Layer 6 of a small transformer language model trained on English Wikipedia (12 layers, counted from 0, width 128).
A neuron adds its activation times its output weights to the MLP's output. To switch it off is to set its activation to zero at one token and run the rest of the model.
A neuron's activation on a vector x is GELU(weights . x + bias), where the dot is the dot product.

Input weights of the MLP neurons that the questions are about. A number n stands for (n - 500) times 0.00045.
n42 (bias -0.108): 370 608 426 491 558 424 852 734 694 561 575 521 472 620 485 346 593 349 358 261 356 327 469 365 544 359 812 671 439 296 637 260 258 495 758 566 409 759 438 566 763 518 703 510 420 511 522 460 633 493 229 465 598 644 253 471 450 445 317 638 373 338 531 387 309 437 614 545 323 334 268 246 486 582 732 654 285 490 577 576 570 464 554 734 628 762 350 865 587 233 575 615 623 465 797 430 384 546 552 414 450 440 592 554 585 201 561 338 399 415 867 468 360 390 679 506 381 535 828 350 192 466 507 360 549 697 754 205
n195 (bias -0.088): 630 376 565 557 474 365 839 376 582 467 670 778 511 361 626 368 625 355 759 438 398 571 448 433 436 753 611 720 308 491 426 516 447 425 451 823 344 397 387 500 558 443 604 369 288 938 489 506 654 282 434 256 582 568 438 553 588 778 579 571 597 560 537 310 486 565 649 397 628 510 518 479 770 679 582 689 387 419 604 558 564 600 297 459 511 482 482 572 527 438 642 161 352 388 448 616 600 668 526 403 498 344 367 735 296 635 681 322 646 537 468 450 578 479 410 321 329 528 354 244 671 497 413 552 542 654 526 517
n202 (bias -0.017): 582 639 357 587 556 640 399 526 598 496 563 497 545 581 725 492 441 594 733 444 283 415 452 323 433 549 611 334 678 450 450 393 487 396 503 569 745 473 554 596 460 376 466 709 552 483 431 765 295 695 669 330 490 609 590 488 645 593 919 418 718 614 422 345 467 575 254 434 578 495 438 467 362 530 741 588 437 451 337 645 588 295 732 225 520 545 653 224 367 493 782 515 408 720 303 531 557 455 196 269 573 427 519 483 648 611 380 561 441 516 493 428 680 354 671 494 547 543 466 522 335 381 238 380 461 448 442 541
n255 (bias -0.033): 696 272 642 347 607 658 292 514 399 645 329 600 335 465 605 496 616 677 543 561 487 635 730 456 482 586 480 435 642 222 400 616 408 342 687 580 670 403 339 797 734 595 509 552 463 232 544 585 403 391 495 183 429 446 567 581 589 661 571 575 676 537 354 367 288 671 545 507 668 497 190 561 395 750 439 465 592 427 355 542 444 574 478 453 428 498 617 622 395 282 468 473 789 523 513 527 757 643 270 429 477 682 734 168 443 375 513 553 541 454 464 148 325 483 577 270 524 656 487 635 400 488 429 611 712 391 452 720
n278 (bias -0.062): 819 586 572 358 509 473 561 480 419 574 622 316 758 625 832 585 135 414 306 423 354 579 401 396 490 530 613 548 227 295 740 586 682 377 581 351 316 725 589 404 377 396 260 399 549 606 692 651 585 480 439 387 311 522 591 389 463 537 493 510 706 528 718 592 462 686 484 96 441 403 531 172 584 329 253 678 510 452 391 434 453 725 321 399 472 381 724 238 304 550 540 422 404 821 484 539 849 438 530 448 511 778 417 578 398 584 460 470 449 472 563 544 473 546 581 507 786 514 496 216 544 828 546 389 694 404 232 319
n310 (bias -0.025): 760 360 610 305 719 484 463 340 399 495 808 504 611 473 468 419 729 470 351 538 488 501 735 674 409 667 637 400 281 539 544 635 347 654 478 485 540 771 654 535 485 453 525 522 566 408 499 463 404 372 661 629 455 274 615 826 499 468 456 704 670 563 292 521 319 503 588 535 445 297 561 401 248 817 433 587 220 452 660 725 663 410 627 416 188 534 385 390 477 619 443 511 605 451 703 542 412 474 847 427 545 335 646 486 546 612 513 618 453 530 493 325 348 296 528 491 301 440 352 228 514 716 253 418 419 463 628 554
n408 (bias -0.070): 486 355 568 860 402 383 786 489 549 274 731 537 342 511 397 384 335 356 340 643 514 439 505 238 613 313 673 354 595 224 520 365 410 488 478 425 610 562 467 505 598 738 584 496 589 401 336 695 447 545 447 608 676 316 20 688 629 499 543 523 580 483 555 222 561 619 584 179 549 563 320 443 498 491 611 559 573 560 603 709 555 701 201 523 716 626 345 231 340 405 313 473 506 695 674 612 740 605 340 255 183 603 514 776 371 524 383 664 420 301 569 552 447 406 722 316 544 746 690 402 414 376 620 662 549 580 476 497
n484 (bias -0.063): 596 411 431 693 945 406 587 614 410 487 570 319 458 532 468 408 511 525 299 287 376 390 780 502 471 432 286 491 694 522 498 386 399 745 531 490 696 390 346 440 196 579 530 562 460 458 241 600 412 496 526 799 462 708 401 331 471 502 349 447 522 735 526 542 383 406 613 368 294 524 496 664 598 666 500 446 194 346 177 402 451 725 222 633 656 428 636 662 469 673 494 662 276 421 447 664 642 548 452 480 407 403 310 387 564 527 602 690 527 453 722 773 602 399 408 451 675 582 467 330 677 440 572 335 409 370 539 517
n494 (bias -0.057): 403 608 613 703 366 539 516 560 625 716 400 486 564 476 551 229 363 478 249 527 806 517 431 878 346 475 466 849 394 551 493 523 795 418 754 459 319 664 527 522 532 977 646 690 365 641 425 540 387 514 695 574 395 267 696 503 541 419 345 548 673 453 593 422 556 339 649 531 610 376 537 612 572 465 507 505 501 634 319 542 118 344 338 465 631 760 572 381 527 455 476 552 565 648 606 377 500 369 358 624 445 438 294 522 649 555 201 420 394 541 216 452 303 571 151 536 740 380 468 642 436 512 714 329 493 380 386 376

Output weights of the MLP neurons that the questions are about. A number n stands for (n - 500) times 0.00046.
n42: 520 691 303 520 687 525 299 245 466 285 281 385 736 553 548 683 346 489 518 521 632 633 492 789 634 799 678 629 504 715 581 519 506 640 478 931 305 313 666 375 446 568 572 331 427 419 313 677 350 633 444 242 679 565 472 377 674 533 428 596 382 558 512 519 459 432 447 456 304 469 437 739 397 412 400 530 592 638 254 242 561 297 355 343 558 580 466 152 507 698 581 404 405 487 754 742 478 677 404 445 281 509 665 386 517 494 213 504 739 698 477 605 485 520 490 537 604 673 293 417 676 299 405 572 630 334 374 693
n195: 563 682 576 377 463 687 171 394 235 356 441 585 710 506 340 527 674 535 448 510 593 505 438 625 570 243 497 698 549 116 506 438 271 696 674 366 596 404 519 550 478 748 559 365 456 478 443 472 359 437 269 509 401 409 388 294 418 538 433 264 659 467 661 615 377 456 160 434 573 548 362 592 444 383 415 584 320 649 257 770 512 614 789 446 548 568 821 369 466 344 475 445 611 697 558 430 662 592 311 778 501 610 766 635 505 607 427 620 328 450 209 457 443 508 526 679 407 622 416 456 312 468 515 355 380 564 666 507
n202: 551 495 538 329 549 509 482 347 570 458 499 628 438 438 261 574 568 528 577 495 718 518 646 549 520 420 587 675 475 411 695 653 492 564 513 565 317 439 509 499 537 680 483 349 320 519 420 293 545 366 524 515 531 281 532 512 463 412 483 529 386 562 583 667 247 403 593 541 368 576 593 691 396 642 426 447 613 608 561 337 542 589 421 315 430 693 299 626 325 475 370 311 443 374 450 573 205 480 863 791 373 447 532 476 378 320 506 426 555 554 543 585 175 362 522 573 401 446 537 488 520 695 751 703 491 449 568 427
n255: 443 748 290 588 437 486 791 623 572 454 752 439 621 454 398 581 614 598 510 630 175 420 342 509 594 466 524 419 463 638 426 480 566 801 468 295 317 584 537 154 324 441 452 476 355 524 545 205 479 416 577 541 577 344 556 540 520 432 625 545 530 374 610 724 609 413 588 641 418 581 638 480 441 240 396 576 556 604 597 249 723 294 553 375 634 380 293 333 657 683 678 369 499 423 482 378 354 344 690 555 534 361 427 714 602 555 492 462 311 697 474 546 713 669 495 585 482 506 368 471 609 492 608 382 285 440 551 369
n278: 481 402 317 617 342 669 594 513 600 675 272 468 29 416 260 355 712 460 653 558 425 218 547 184 444 495 497 441 700 515 307 678 419 459 816 594 335 594 711 499 651 485 655 682 487 184 444 508 444 484 559 513 643 618 446 645 491 492 512 377 553 607 555 351 358 408 565 583 338 743 622 722 470 344 632 514 513 636 540 679 566 165 560 334 701 618 373 384 437 371 375 740 554 292 345 522 271 526 542 444 333 393 729 552 325 254 724 546 490 659 684 555 610 446 568 433 395 480 524 630 380 587 512 491 393 407 371 600
n310: 546 392 527 551 340 388 554 682 724 429 428 530 521 490 527 633 190 482 526 175 469 435 346 473 398 281 533 584 646 535 316 418 734 522 577 464 558 605 315 550 441 544 682 397 402 363 399 460 435 303 432 516 499 491 335 261 469 615 590 326 520 471 588 440 453 453 539 556 608 722 493 589 669 519 538 384 613 350 658 513 493 477 544 381 761 307 587 543 569 424 620 605 789 683 594 508 428 557 306 591 437 653 434 573 381 570 542 412 491 415 239 808 665 782 390 519 316 515 720 580 607 541 598 734 532 474 192 441
n408: 397 526 600 154 550 493 341 429 573 589 329 511 644 373 594 563 491 426 381 409 628 452 469 476 356 662 527 639 335 696 536 707 799 816 456 566 306 349 443 337 589 235 340 346 728 596 523 481 674 453 388 684 297 532 874 391 260 543 420 763 340 511 474 506 551 282 370 444 728 196 527 559 528 473 539 333 791 812 532 97 584 617 537 424 449 467 608 567 526 254 453 544 516 387 697 513 289 224 587 630 616 251 257 566 603 442 729 422 455 671 558 432 650 417 386 382 652 338 592 464 624 599 578 661 449 428 739 474
n484: 764 472 356 412 220 471 404 477 500 478 464 639 573 360 367 376 522 263 778 654 695 613 350 376 530 444 797 563 464 285 473 470 734 462 316 649 531 565 509 574 615 378 450 539 566 581 533 450 603 490 566 270 412 631 455 670 497 345 739 395 648 559 398 434 460 560 547 551 739 623 548 454 518 333 304 542 612 726 562 565 524 326 641 456 499 355 497 539 362 186 484 447 489 506 378 528 426 325 618 427 490 643 719 623 597 482 453 391 470 631 349 240 514 744 563 782 413 616 408 818 441 358 410 614 523 607 555 580
n494: 633 597 434 245 605 590 365 218 674 137 304 526 497 494 340 594 743 348 649 518 324 475 490 404 553 626 570 314 507 342 344 501 394 760 369 592 605 326 244 730 279 374 402 447 669 316 748 579 632 392 461 469 454 689 529 525 452 599 356 546 430 448 449 576 446 666 385 361 380 611 561 314 538 539 490 308 567 311 482 369 479 434 341 378 305 368 655 504 555 381 869 275 660 273 669 869 566 391 501 485 499 611 521 521 460 470 540 671 723 494 607 464 801 356 475 490 604 461 156 588 674 574 576 701 615 501 456 688

Each question names a token from some text and the token that comes next. It shows the vector x that enters the MLP there. A number n stands for (n - 500) times 0.014.

Then comes g, the gradient of the next token's log-probability with respect to the MLP's output, scaled to length 1. A neuron's effect is roughly proportional to its activation times (output weights . g). A number n stands for (n - 500) times 0.00071.

"ar", then "ah"
x: 534 583 386 687 547 539 399 525 585 435 643 359 508 602 459 764 485 608 605 410 381 524 495 650 349 432 500 153 722 643 551 446 584 380 344 512 597 472 405 365 431 573 395 260 731 654 605 374 409 324 570 311 507 554 775 312 295 323 468 570 483 454 461 568 493 524 366 526 525 363 540 289 451 416 467 534 566 508 466 413 650 477 665 633 674 387 562 650 573 467 300 482 334 437 652 607 306 518 243 734 473 416 557 659 479 620 463 819 487 511 319 413 346 809 422 510 441 458 623 571 468 427 602 577 679 499 413 484
g: 478 624 441 595 589 440 492 491 661 521 587 402 605 587 170 688 627 409 264 429 579 522 706 542 283 532 448 507 516 485 324 780 389 497 691 707 561 447 585 537 223 315 258 443 635 487 552 443 402 408 281 323 537 401 645 579 253 458 212 649 429 463 463 485 485 641 735 533 456 586 588 552 384 724 480 413 599 345 546 441 510 407 503 498 602 589 384 587 624 218 485 476 505 367 560 651 341 434 657 561 609 412 371 545 673 618 495 438 625 449 572 778 485 553 571 674 517 438 385 231 583 492 374 474 484 444 488 674
Which neuron, switched off, raises the next token's probability most? n494

" ", then "6"
x: 454 375 468 756 512 503 365 575 659 548 510 507 725 693 520 602 550 375 723 383 464 663 381 744 572 228 540 288 453 247 407 508 566 300 527 373 550 458 549 610 621 237 599 535 723 383 675 326 580 421 458 474 533 495 469 365 334 621 518 436 508 323 262 485 477 609 431 603 675 422 606 634 539 565 360 576 614 534 881 629 675 489 427 633 668 457 428 537 537 635 580 509 423 318 377 564 551 357 624 471 414 581 479 643 601 516 518 366 470 286 271 483 457 498 378 461 599 369 453 406 528 475 383 469 657 498 157 490
g: 691 684 368 500 121 565 364 467 356 322 413 473 254 591 455 503 470 491 443 594 548 691 604 581 439 362 499 690 378 524 460 279 696 282 367 428 727 460 611 472 510 421 606 499 490 547 529 397 575 623 495 550 398 398 351 441 306 428 382 556 510 569 562 401 691 604 449 408 456 628 546 581 310 581 496 746 435 584 427 808 494 415 488 430 689 559 565 715 392 562 436 709 248 355 494 747 716 416 568 425 374 434 586 397 648 318 411 599 532 441 672 619 510 518 524 374 410 434 294 611 437 705 452 647 365 520 523 702
Switching off which neuron hurts the next token most? n278

" sh", then "ort"
x: 323 451 420 720 595 545 352 608 586 795 430 410 544 651 598 361 529 470 351 470 580 756 533 557 614 280 449 380 553 389 342 386 608 425 333 687 553 603 332 683 404 481 562 388 618 541 607 399 647 602 516 390 603 173 648 551 562 235 360 377 448 404 489 340 579 635 344 553 503 353 638 294 438 419 376 552 632 643 510 530 605 533 569 607 438 600 513 599 643 669 651 691 440 343 465 628 438 548 558 629 402 551 360 519 428 467 662 256 470 475 576 598 475 695 504 360 445 299 637 320 573 353 312 678 349 537 449 493
g: 493 506 648 553 710 317 582 467 529 674 331 341 614 548 603 454 420 512 597 520 591 798 482 626 461 495 484 484 496 560 327 487 416 583 528 619 424 438 652 305 588 449 359 577 513 551 558 351 223 604 240 408 578 503 540 606 422 312 495 597 377 465 411 467 577 433 396 528 494 477 449 459 839 593 387 441 419 437 519 582 819 405 255 320 563 674 323 535 570 764 547 609 317 302 341 502 401 300 545 360 288 708 431 512 471 688 335 522 611 617 513 611 463 342 455 534 524 462 457 527 606 464 241 660 736 558 566 746
Switching off which neuron hurts the next token most? n42

" (", then "196"
x: 464 496 602 826 568 550 482 293 505 430 571 455 598 504 520 547 578 300 560 288 273 639 414 722 332 363 553 376 459 489 437 400 451 531 637 462 292 437 474 621 476 422 679 276 758 406 708 434 748 437 492 461 694 290 537 375 568 582 368 282 496 477 268 568 417 589 359 592 518 316 386 723 628 522 455 522 566 442 625 517 653 522 469 552 775 645 407 496 718 708 525 610 392 291 494 525 671 540 569 504 452 616 378 682 536 441 538 485 319 366 113 562 560 538 388 398 468 493 498 480 521 540 519 608 651 471 340 568
g: 717 481 520 618 412 536 284 447 356 506 689 615 683 601 471 372 532 544 517 654 477 419 489 456 528 528 736 484 473 504 321 475 514 554 602 376 535 409 410 475 571 378 391 505 668 314 374 419 462 570 147 589 473 735 481 272 435 583 488 521 372 386 548 496 485 528 506 376 487 546 681 513 594 548 547 607 539 316 454 562 546 296 491 818 604 369 465 456 297 370 538 456 668 482 477 362 612 426 623 527 563 358 522 924 625 707 480 584 666 444 562 398 308 317 205 436 316 440 383 288 644 552 498 631 526 622 538 787
Switching off which neuron hurts the next token most? n195

"20", then " March"
x: 564 484 557 711 504 447 348 487 478 504 596 410 629 574 578 581 621 412 619 650 432 497 686 813 448 276 595 452 555 291 562 629 574 595 635 410 557 518 604 776 498 443 533 242 345 324 498 376 824 370 404 401 766 189 449 501 369 340 391 318 612 456 334 599 605 665 440 497 533 660 679 596 497 525 393 508 560 345 503 587 477 419 453 639 556 488 403 528 523 503 542 664 279 434 507 644 435 531 584 500 488 548 411 527 667 611 362 537 387 505 320 294 543 657 541 297 480 327 562 448 396 353 111 719 481 601 412 536
g: 560 557 598 576 425 503 516 208 350 806 382 433 662 415 616 205 644 468 678 539 494 383 386 632 731 451 401 383 424 587 502 434 233 577 700 474 468 471 540 559 451 196 544 535 334 475 712 482 406 321 432 454 559 337 513 580 402 624 368 553 638 454 607 578 494 569 386 370 412 447 475 444 397 318 720 461 646 488 526 568 628 551 700 410 425 512 471 710 194 511 558 579 607 441 539 532 354 709 480 430 675 471 320 522 448 651 402 743 568 774 703 360 434 530 358 521 351 567 513 645 394 549 541 372 569 663 408 364
Which neuron, switched off, raises the next token's probability most? n310

"m", then "us"
x: 495 721 491 636 559 479 96 527 455 676 557 403 607 505 596 684 497 499 551 428 510 448 629 781 259 241 474 174 583 499 628 410 705 405 554 459 397 422 544 654 411 453 271 60 443 465 673 487 458 397 569 221 453 492 554 422 362 335 516 469 707 619 634 466 582 392 355 593 469 599 539 377 399 374 654 555 520 379 485 543 473 486 477 603 547 341 613 557 670 435 407 479 477 455 348 631 418 655 534 536 552 658 837 543 348 511 569 698 530 615 574 508 623 557 553 480 477 610 544 224 512 508 404 512 371 546 420 589
g: 464 514 563 431 486 507 710 436 543 592 502 531 596 500 453 327 438 441 568 521 415 515 523 640 611 795 505 533 373 493 557 511 758 539 591 424 557 497 430 258 450 570 490 281 622 507 490 586 269 668 494 260 566 658 498 442 447 530 340 464 442 575 575 600 802 685 414 470 311 501 277 595 437 549 604 246 657 527 467 506 555 274 468 541 545 719 307 293 569 521 496 441 478 370 555 461 512 919 636 495 102 464 556 583 444 585 642 463 531 348 506 463 266 416 406 747 621 528 655 668 305 426 467 503 361 378 456 438
Which two neurons, each switched off alone, lower its probability most, in order? n278, n202

" As", then " of"
x: 423 497 528 819 520 592 264 239 652 338 471 439 388 483 407 724 534 500 516 366 552 585 533 565 630 523 415 257 482 666 641 621 579 463 404 553 672 447 455 586 444 443 546 129 697 575 499 300 340 448 483 422 593 399 570 496 246 766 548 354 318 390 479 381 457 575 445 475 591 505 546 467 413 450 452 597 552 616 607 573 512 534 616 483 596 296 438 581 505 714 510 592 226 536 602 546 446 722 437 525 335 668 547 600 521 491 498 665 416 398 409 563 128 676 630 493 482 414 724 400 426 425 650 376 361 650 673 437
g: 383 163 616 679 576 587 507 606 593 419 482 656 596 235 443 280 788 569 538 334 500 341 410 239 515 577 536 589 501 479 300 611 403 431 292 526 357 645 584 644 600 540 446 761 545 343 461 377 548 474 445 502 753 599 683 605 445 718 559 607 645 471 415 477 558 505 598 363 455 550 454 667 572 327 544 539 565 629 399 718 378 337 547 608 352 446 431 311 573 305 336 558 510 552 466 473 576 515 458 345 293 575 584 450 575 731 509 350 448 498 598 521 331 348 379 465 525 498 510 453 602 619 709 413 291 704 646 310
Switching off which neuron hurts the next token most? n42

" from", then " the"
x: 468 503 515 716 448 663 475 335 504 538 550 603 661 441 420 449 640 532 531 591 606 547 506 652 416 248 449 481 543 323 520 457 205 404 569 393 344 280 369 584 478 312 575 354 524 626 757 428 691 454 452 413 628 257 553 547 492 464 260 429 438 593 421 454 475 602 229 659 676 412 558 681 641 361 520 794 580 400 737 467 472 584 563 384 606 493 470 488 503 702 560 368 504 236 408 483 720 613 519 466 293 561 258 615 503 542 568 586 359 355 286 559 300 493 420 442 552 595 533 492 600 564 420 568 607 621 684 673
g: 307 350 658 546 387 529 662 469 610 667 393 579 366 532 568 645 550 377 596 446 445 476 386 513 460 385 592 618 789 223 803 546 477 611 492 355 660 334 424 545 588 555 467 553 517 637 527 604 338 352 644 337 512 590 429 627 497 428 505 560 821 670 734 377 557 248 400 585 539 678 328 530 446 141 465 572 319 300 288 488 444 516 483 497 433 511 567 496 608 476 507 432 630 382 646 461 454 340 396 466 644 473 470 521 582 335 549 525 572 559 482 499 687 519 476 262 589 711 561 361 456 582 355 425 307 449 796 386
Switching off which neuron hurts the next token most? n195

"==", then "T"
x: 416 276 539 673 470 492 427 349 533 354 627 406 625 544 299 485 658 337 450 569 595 694 479 832 445 513 667 586 507 272 691 440 615 518 350 415 252 449 417 758 373 376 436 485 655 461 689 478 832 486 499 408 808 467 417 435 556 614 329 371 466 673 429 641 562 565 387 664 611 374 652 623 435 450 351 578 418 481 373 541 559 567 388 481 579 588 356 592 500 602 627 420 558 411 455 565 637 479 551 367 466 659 447 676 474 419 559 691 398 174 258 467 444 529 286 483 606 505 435 447 466 581 467 299 596 559 382 521
g: 581 385 583 338 609 606 461 517 548 416 486 314 516 488 556 492 546 516 651 370 521 574 40 390 202 434 516 308 421 513 622 679 565 477 375 665 441 577 501 588 580 524 410 332 655 503 467 332 416 631 677 744 653 355 517 483 486 502 477 306 392 598 285 657 360 526 573 431 431 506 410 364 351 559 285 503 343 639 504 343 530 671 512 371 731 626 751 606 629 625 452 740 487 503 490 396 476 314 678 416 488 547 681 636 485 250 647 356 496 633 432 585 589 577 526 551 567 410 283 541 663 486 480 734 579 496 424 354
Which two neurons, each switched off alone, lower its probability most, in order? n408, n494

" ", then "20"
x: 480 582 600 887 490 498 213 483 595 452 493 610 775 695 587 590 375 354 785 495 435 599 552 757 483 303 713 305 607 341 520 533 687 355 505 365 459 612 586 606 570 217 468 366 648 408 569 376 634 539 284 450 600 343 524 472 308 611 522 520 541 485 434 489 541 568 423 566 850 444 610 693 470 387 340 473 603 371 738 558 560 562 516 482 673 516 520 421 435 500 509 424 469 350 434 484 566 361 561 511 437 701 437 629 555 481 582 302 460 311 176 535 527 576 481 397 403 303 487 356 488 456 415 358 577 489 295 479
g: 738 384 557 327 303 677 180 397 287 511 527 571 531 518 707 438 490 701 515 656 710 520 524 474 390 337 481 562 514 550 489 509 490 437 367 461 439 482 418 439 423 359 671 539 418 462 496 307 361 581 472 482 614 420 400 683 511 555 479 687 605 407 635 446 597 516 659 453 387 372 595 578 515 566 484 669 759 576 559 739 476 502 507 228 379 464 475 665 656 441 595 543 438 474 362 855 332 527 443 159 351 376 501 578 612 484 442 343 603 632 504 656 477 501 254 359 393 631 464 512 354 669 765 429 546 562 284 543
Which two neurons, each switched off alone, lower its probability most, in order? n278, n202

" album", then " R"
x: 398 431 573 695 320 700 406 415 555 399 586 429 512 475 544 651 495 614 592 554 503 675 600 584 318 316 502 495 525 434 463 368 346 394 365 378 442 410 464 701 504 590 545 526 422 691 477 474 713 624 516 288 552 400 542 508 456 701 342 467 532 552 208 458 231 605 234 551 486 567 726 645 483 615 472 421 482 409 563 446 547 391 462 787 660 581 435 577 465 693 606 667 405 331 382 597 348 614 422 525 518 469 424 569 616 518 558 360 368 180 272 737 607 643 295 442 566 274 667 441 649 718 482 414 576 491 575 484
g: 612 605 422 396 515 518 553 503 751 123 744 590 427 366 240 552 561 523 312 468 418 620 387 466 526 477 330 542 533 506 597 550 359 506 420 500 573 460 497 479 432 549 399 668 483 529 356 608 258 475 436 548 361 422 484 477 584 400 633 645 511 522 545 601 564 440 290 348 540 457 159 417 527 653 480 666 531 399 324 806 610 356 457 411 669 457 543 547 643 783 692 200 380 641 672 476 605 685 431 397 771 438 552 567 421 442 628 633 447 457 562 447 285 369 552 431 645 733 386 618 439 485 576 543 436 392 419 619
Which two neurons, each switched off alone, lower its probability most, in order? n195, n494

"ry", then " be"
x: 374 531 604 924 370 601 153 582 573 290 485 410 580 415 628 529 428 491 511 601 742 682 475 454 383 369 457 305 721 448 462 624 521 430 602 536 459 489 416 619 497 500 525 342 612 523 545 422 733 281 452 511 617 628 523 449 401 504 385 340 599 525 267 454 409 562 191 621 778 611 506 379 453 468 566 258 547 309 564 431 650 475 537 590 590 358 609 630 548 555 631 275 668 503 408 499 501 719 451 764 497 634 393 530 626 659 441 328 380 305 425 635 549 556 584 442 551 367 382 288 497 436 485 387 483 552 407 645
g: 359 446 548 467 755 543 446 722 515 363 254 388 549 491 568 621 685 418 486 581 242 463 312 694 344 511 375 416 708 505 370 616 463 596 389 677 387 438 415 380 420 437 585 468 371 656 433 438 287 600 560 321 560 603 506 544 597 332 277 587 413 370 497 502 607 460 584 509 597 591 614 489 733 475 488 487 585 483 675 755 490 323 432 656 710 445 496 373 332 475 618 500 378 585 703 660 420 380 397 588 423 389 363 475 418 549 482 430 377 314 414 567 692 419 320 748 797 749 590 658 629 486 355 421 680 433 439 417
Which neuron, switched off, raises the next token's probability most? n202

"ision", then " c"
x: 475 424 541 778 348 476 540 470 601 585 287 379 476 473 575 678 318 298 498 645 514 598 630 659 476 340 642 137 653 404 361 425 595 320 190 568 564 292 475 696 536 502 434 542 492 417 588 483 745 529 540 445 612 515 330 467 448 641 321 468 511 131 316 506 344 592 420 611 680 467 680 450 447 634 608 451 465 351 440 545 592 446 386 752 713 505 521 507 526 511 588 654 435 446 220 637 539 401 691 481 385 578 527 505 593 600 474 568 403 187 571 613 509 661 498 563 623 380 338 455 691 457 514 550 558 558 516 588
g: 276 601 683 456 427 459 519 498 430 628 599 428 513 610 392 593 562 474 625 148 456 597 581 736 491 438 457 654 463 579 787 472 782 552 545 470 407 471 504 336 550 579 379 589 563 674 743 644 602 281 478 785 457 585 442 293 411 385 349 676 282 586 386 585 770 706 539 721 410 447 478 619 694 594 532 368 523 497 508 544 377 497 457 371 441 286 336 494 327 395 308 616 599 421 422 446 488 378 441 420 436 565 356 259 427 490 588 395 240 580 545 554 323 557 673 439 482 617 517 506 502 508 313 477 399 571 658 551
Switching off which neuron hurts the next token most? n408

" of", then " "
x: 499 514 611 634 481 377 182 340 598 538 619 424 513 597 576 724 366 579 695 628 465 508 607 574 386 264 643 276 748 484 769 440 445 425 394 483 397 508 362 687 567 345 314 412 648 554 783 425 458 606 320 379 633 380 712 532 306 571 485 524 533 561 693 547 447 495 345 573 621 481 640 666 408 365 407 648 580 383 477 508 450 590 502 494 642 365 497 583 364 732 521 473 356 386 483 423 432 661 318 448 412 584 620 533 681 515 410 742 446 443 347 604 236 629 451 385 425 253 559 373 576 488 360 306 482 627 500 549
g: 429 333 449 576 502 620 244 583 584 476 609 541 621 298 370 357 517 414 390 363 277 414 241 618 722 564 678 382 577 486 402 570 604 619 344 430 356 340 533 485 447 621 454 516 505 667 692 332 612 525 500 614 581 483 786 435 492 413 409 503 574 594 404 625 529 523 675 422 348 393 253 714 583 450 766 681 746 505 462 849 413 479 391 497 669 475 619 528 371 712 552 524 730 391 409 541 700 504 480 459 539 512 544 452 333 550 472 353 153 605 480 523 339 638 395 411 487 424 448 560 528 552 490 347 610 388 396 431
Which neuron, switched off, raises the next token's probability most? n202

"2", then "18"
x: 630 460 512 708 484 432 401 436 456 539 468 473 651 450 583 690 655 455 690 677 486 555 562 699 459 217 635 263 514 375 487 674 596 432 540 716 631 493 586 963 431 353 538 473 494 384 606 185 573 329 681 390 749 238 321 514 344 437 320 491 544 463 371 613 520 654 434 495 447 547 536 631 462 525 368 334 541 453 531 548 585 438 416 378 592 481 349 539 445 612 587 570 401 219 445 592 569 459 656 454 244 601 529 506 663 563 470 386 360 526 424 359 621 613 453 419 635 379 513 540 402 555 313 622 718 527 241 500
g: 423 391 503 450 559 540 429 535 335 351 503 646 613 494 457 277 422 637 805 384 681 444 349 422 574 443 496 390 381 524 335 393 789 494 536 624 398 522 321 298 610 384 453 522 682 490 392 451 324 540 523 518 405 481 579 402 551 583 554 540 613 757 528 395 325 568 690 395 557 155 421 521 721 629 566 553 676 471 595 575 615 716 544 241 540 530 173 637 552 831 505 258 589 445 496 463 494 517 415 612 454 476 565 660 551 395 603 326 618 405 547 329 576 481 583 472 359 545 566 446 447 335 377 614 623 640 318 653
Which neuron, switched off, raises the next token's probability most? n255

"e", then "'s"
x: 335 573 517 571 335 452 464 464 569 482 299 379 536 635 511 349 272 681 620 421 596 542 492 743 530 224 429 352 527 443 558 688 628 349 618 556 492 402 533 600 465 485 388 331 606 516 595 515 687 567 603 546 638 471 506 90 355 648 333 422 637 553 355 418 389 313 370 636 685 534 496 430 574 474 526 473 755 398 509 488 471 447 397 683 531 282 605 605 549 376 649 597 535 693 149 502 439 774 583 614 458 622 642 484 598 547 454 619 389 515 587 657 537 565 605 398 311 468 410 596 658 215 445 500 374 395 459 486
g: 463 670 592 454 476 714 485 548 484 136 392 452 532 425 279 419 439 328 406 599 411 575 525 596 245 594 501 439 612 529 385 371 412 617 455 429 533 282 339 638 435 507 443 526 465 458 743 680 605 652 571 458 622 328 371 670 501 558 497 677 658 438 391 511 526 526 661 505 392 688 680 721 479 536 417 400 405 430 265 576 555 400 360 484 606 629 343 558 283 545 507 236 641 522 426 738 408 421 501 504 490 442 699 737 563 281 389 386 366 236 597 524 500 466 635 465 748 447 406 576 534 682 625 481 664 425 719 495
Switching off which neuron hurts the next token most? n494

"5", then " |\n"
x: 529 624 698 580 447 465 254 499 637 478 451 420 558 431 505 572 618 507 785 534 550 399 608 564 537 201 668 339 634 401 509 716 584 330 600 689 473 559 502 575 486 296 456 390 427 452 485 454 521 436 448 498 750 240 454 477 270 374 400 457 548 520 238 677 551 411 306 468 622 652 647 742 403 679 510 475 644 424 303 538 600 538 413 547 788 589 442 401 441 560 686 657 348 321 538 488 339 647 624 648 321 542 467 526 749 612 345 532 439 324 398 435 646 482 669 526 426 324 494 385 485 398 286 462 463 615 377 516
g: 464 602 570 427 462 302 376 341 384 429 494 438 515 314 572 607 652 324 420 634 461 760 398 531 569 299 513 573 255 446 597 621 400 599 518 520 396 427 494 621 502 573 465 505 281 621 526 639 526 442 426 666 519 361 469 558 313 502 615 560 535 445 549 504 242 327 559 538 583 476 471 611 777 539 334 499 607 710 663 461 517 216 557 542 346 624 372 333 439 807 373 461 614 613 598 378 576 348 549 850 497 594 422 386 617 476 415 394 801 556 624 421 584 740 567 404 429 540 407 449 348 544 688 596 435 268 567 288
Switching off which neuron hurts the next token most? n202

"velop", then "ed"
x: 327 552 563 530 446 592 448 518 472 561 583 302 456 490 638 624 554 384 579 553 388 586 512 557 349 434 558 143 560 336 521 510 560 423 289 339 384 433 374 766 493 478 484 474 654 455 553 504 708 358 481 454 530 626 397 429 462 707 235 489 555 475 231 374 534 630 280 791 685 655 725 640 623 495 654 441 734 525 604 512 398 411 519 703 554 479 669 389 542 684 530 465 516 450 216 599 279 448 518 419 578 455 384 499 662 472 533 422 285 458 227 554 480 364 487 607 504 556 706 330 570 642 456 361 700 461 510 670
g: 505 363 357 340 654 570 612 514 483 556 417 402 652 510 500 391 453 583 398 271 602 485 597 642 313 475 452 695 404 278 697 480 544 469 541 540 266 421 515 626 528 296 479 573 501 326 535 600 566 678 302 371 471 681 591 358 637 611 389 586 321 501 376 455 403 382 609 511 430 706 656 543 425 525 618 578 663 826 669 534 175 292 366 635 418 401 683 616 531 465 744 227 294 362 645 614 507 666 523 497 378 478 599 442 540 621 629 517 688 641 573 525 348 456 369 422 425 533 404 373 493 543 376 679 367 639 515 382
Switching off which neuron hurts the next token most? n202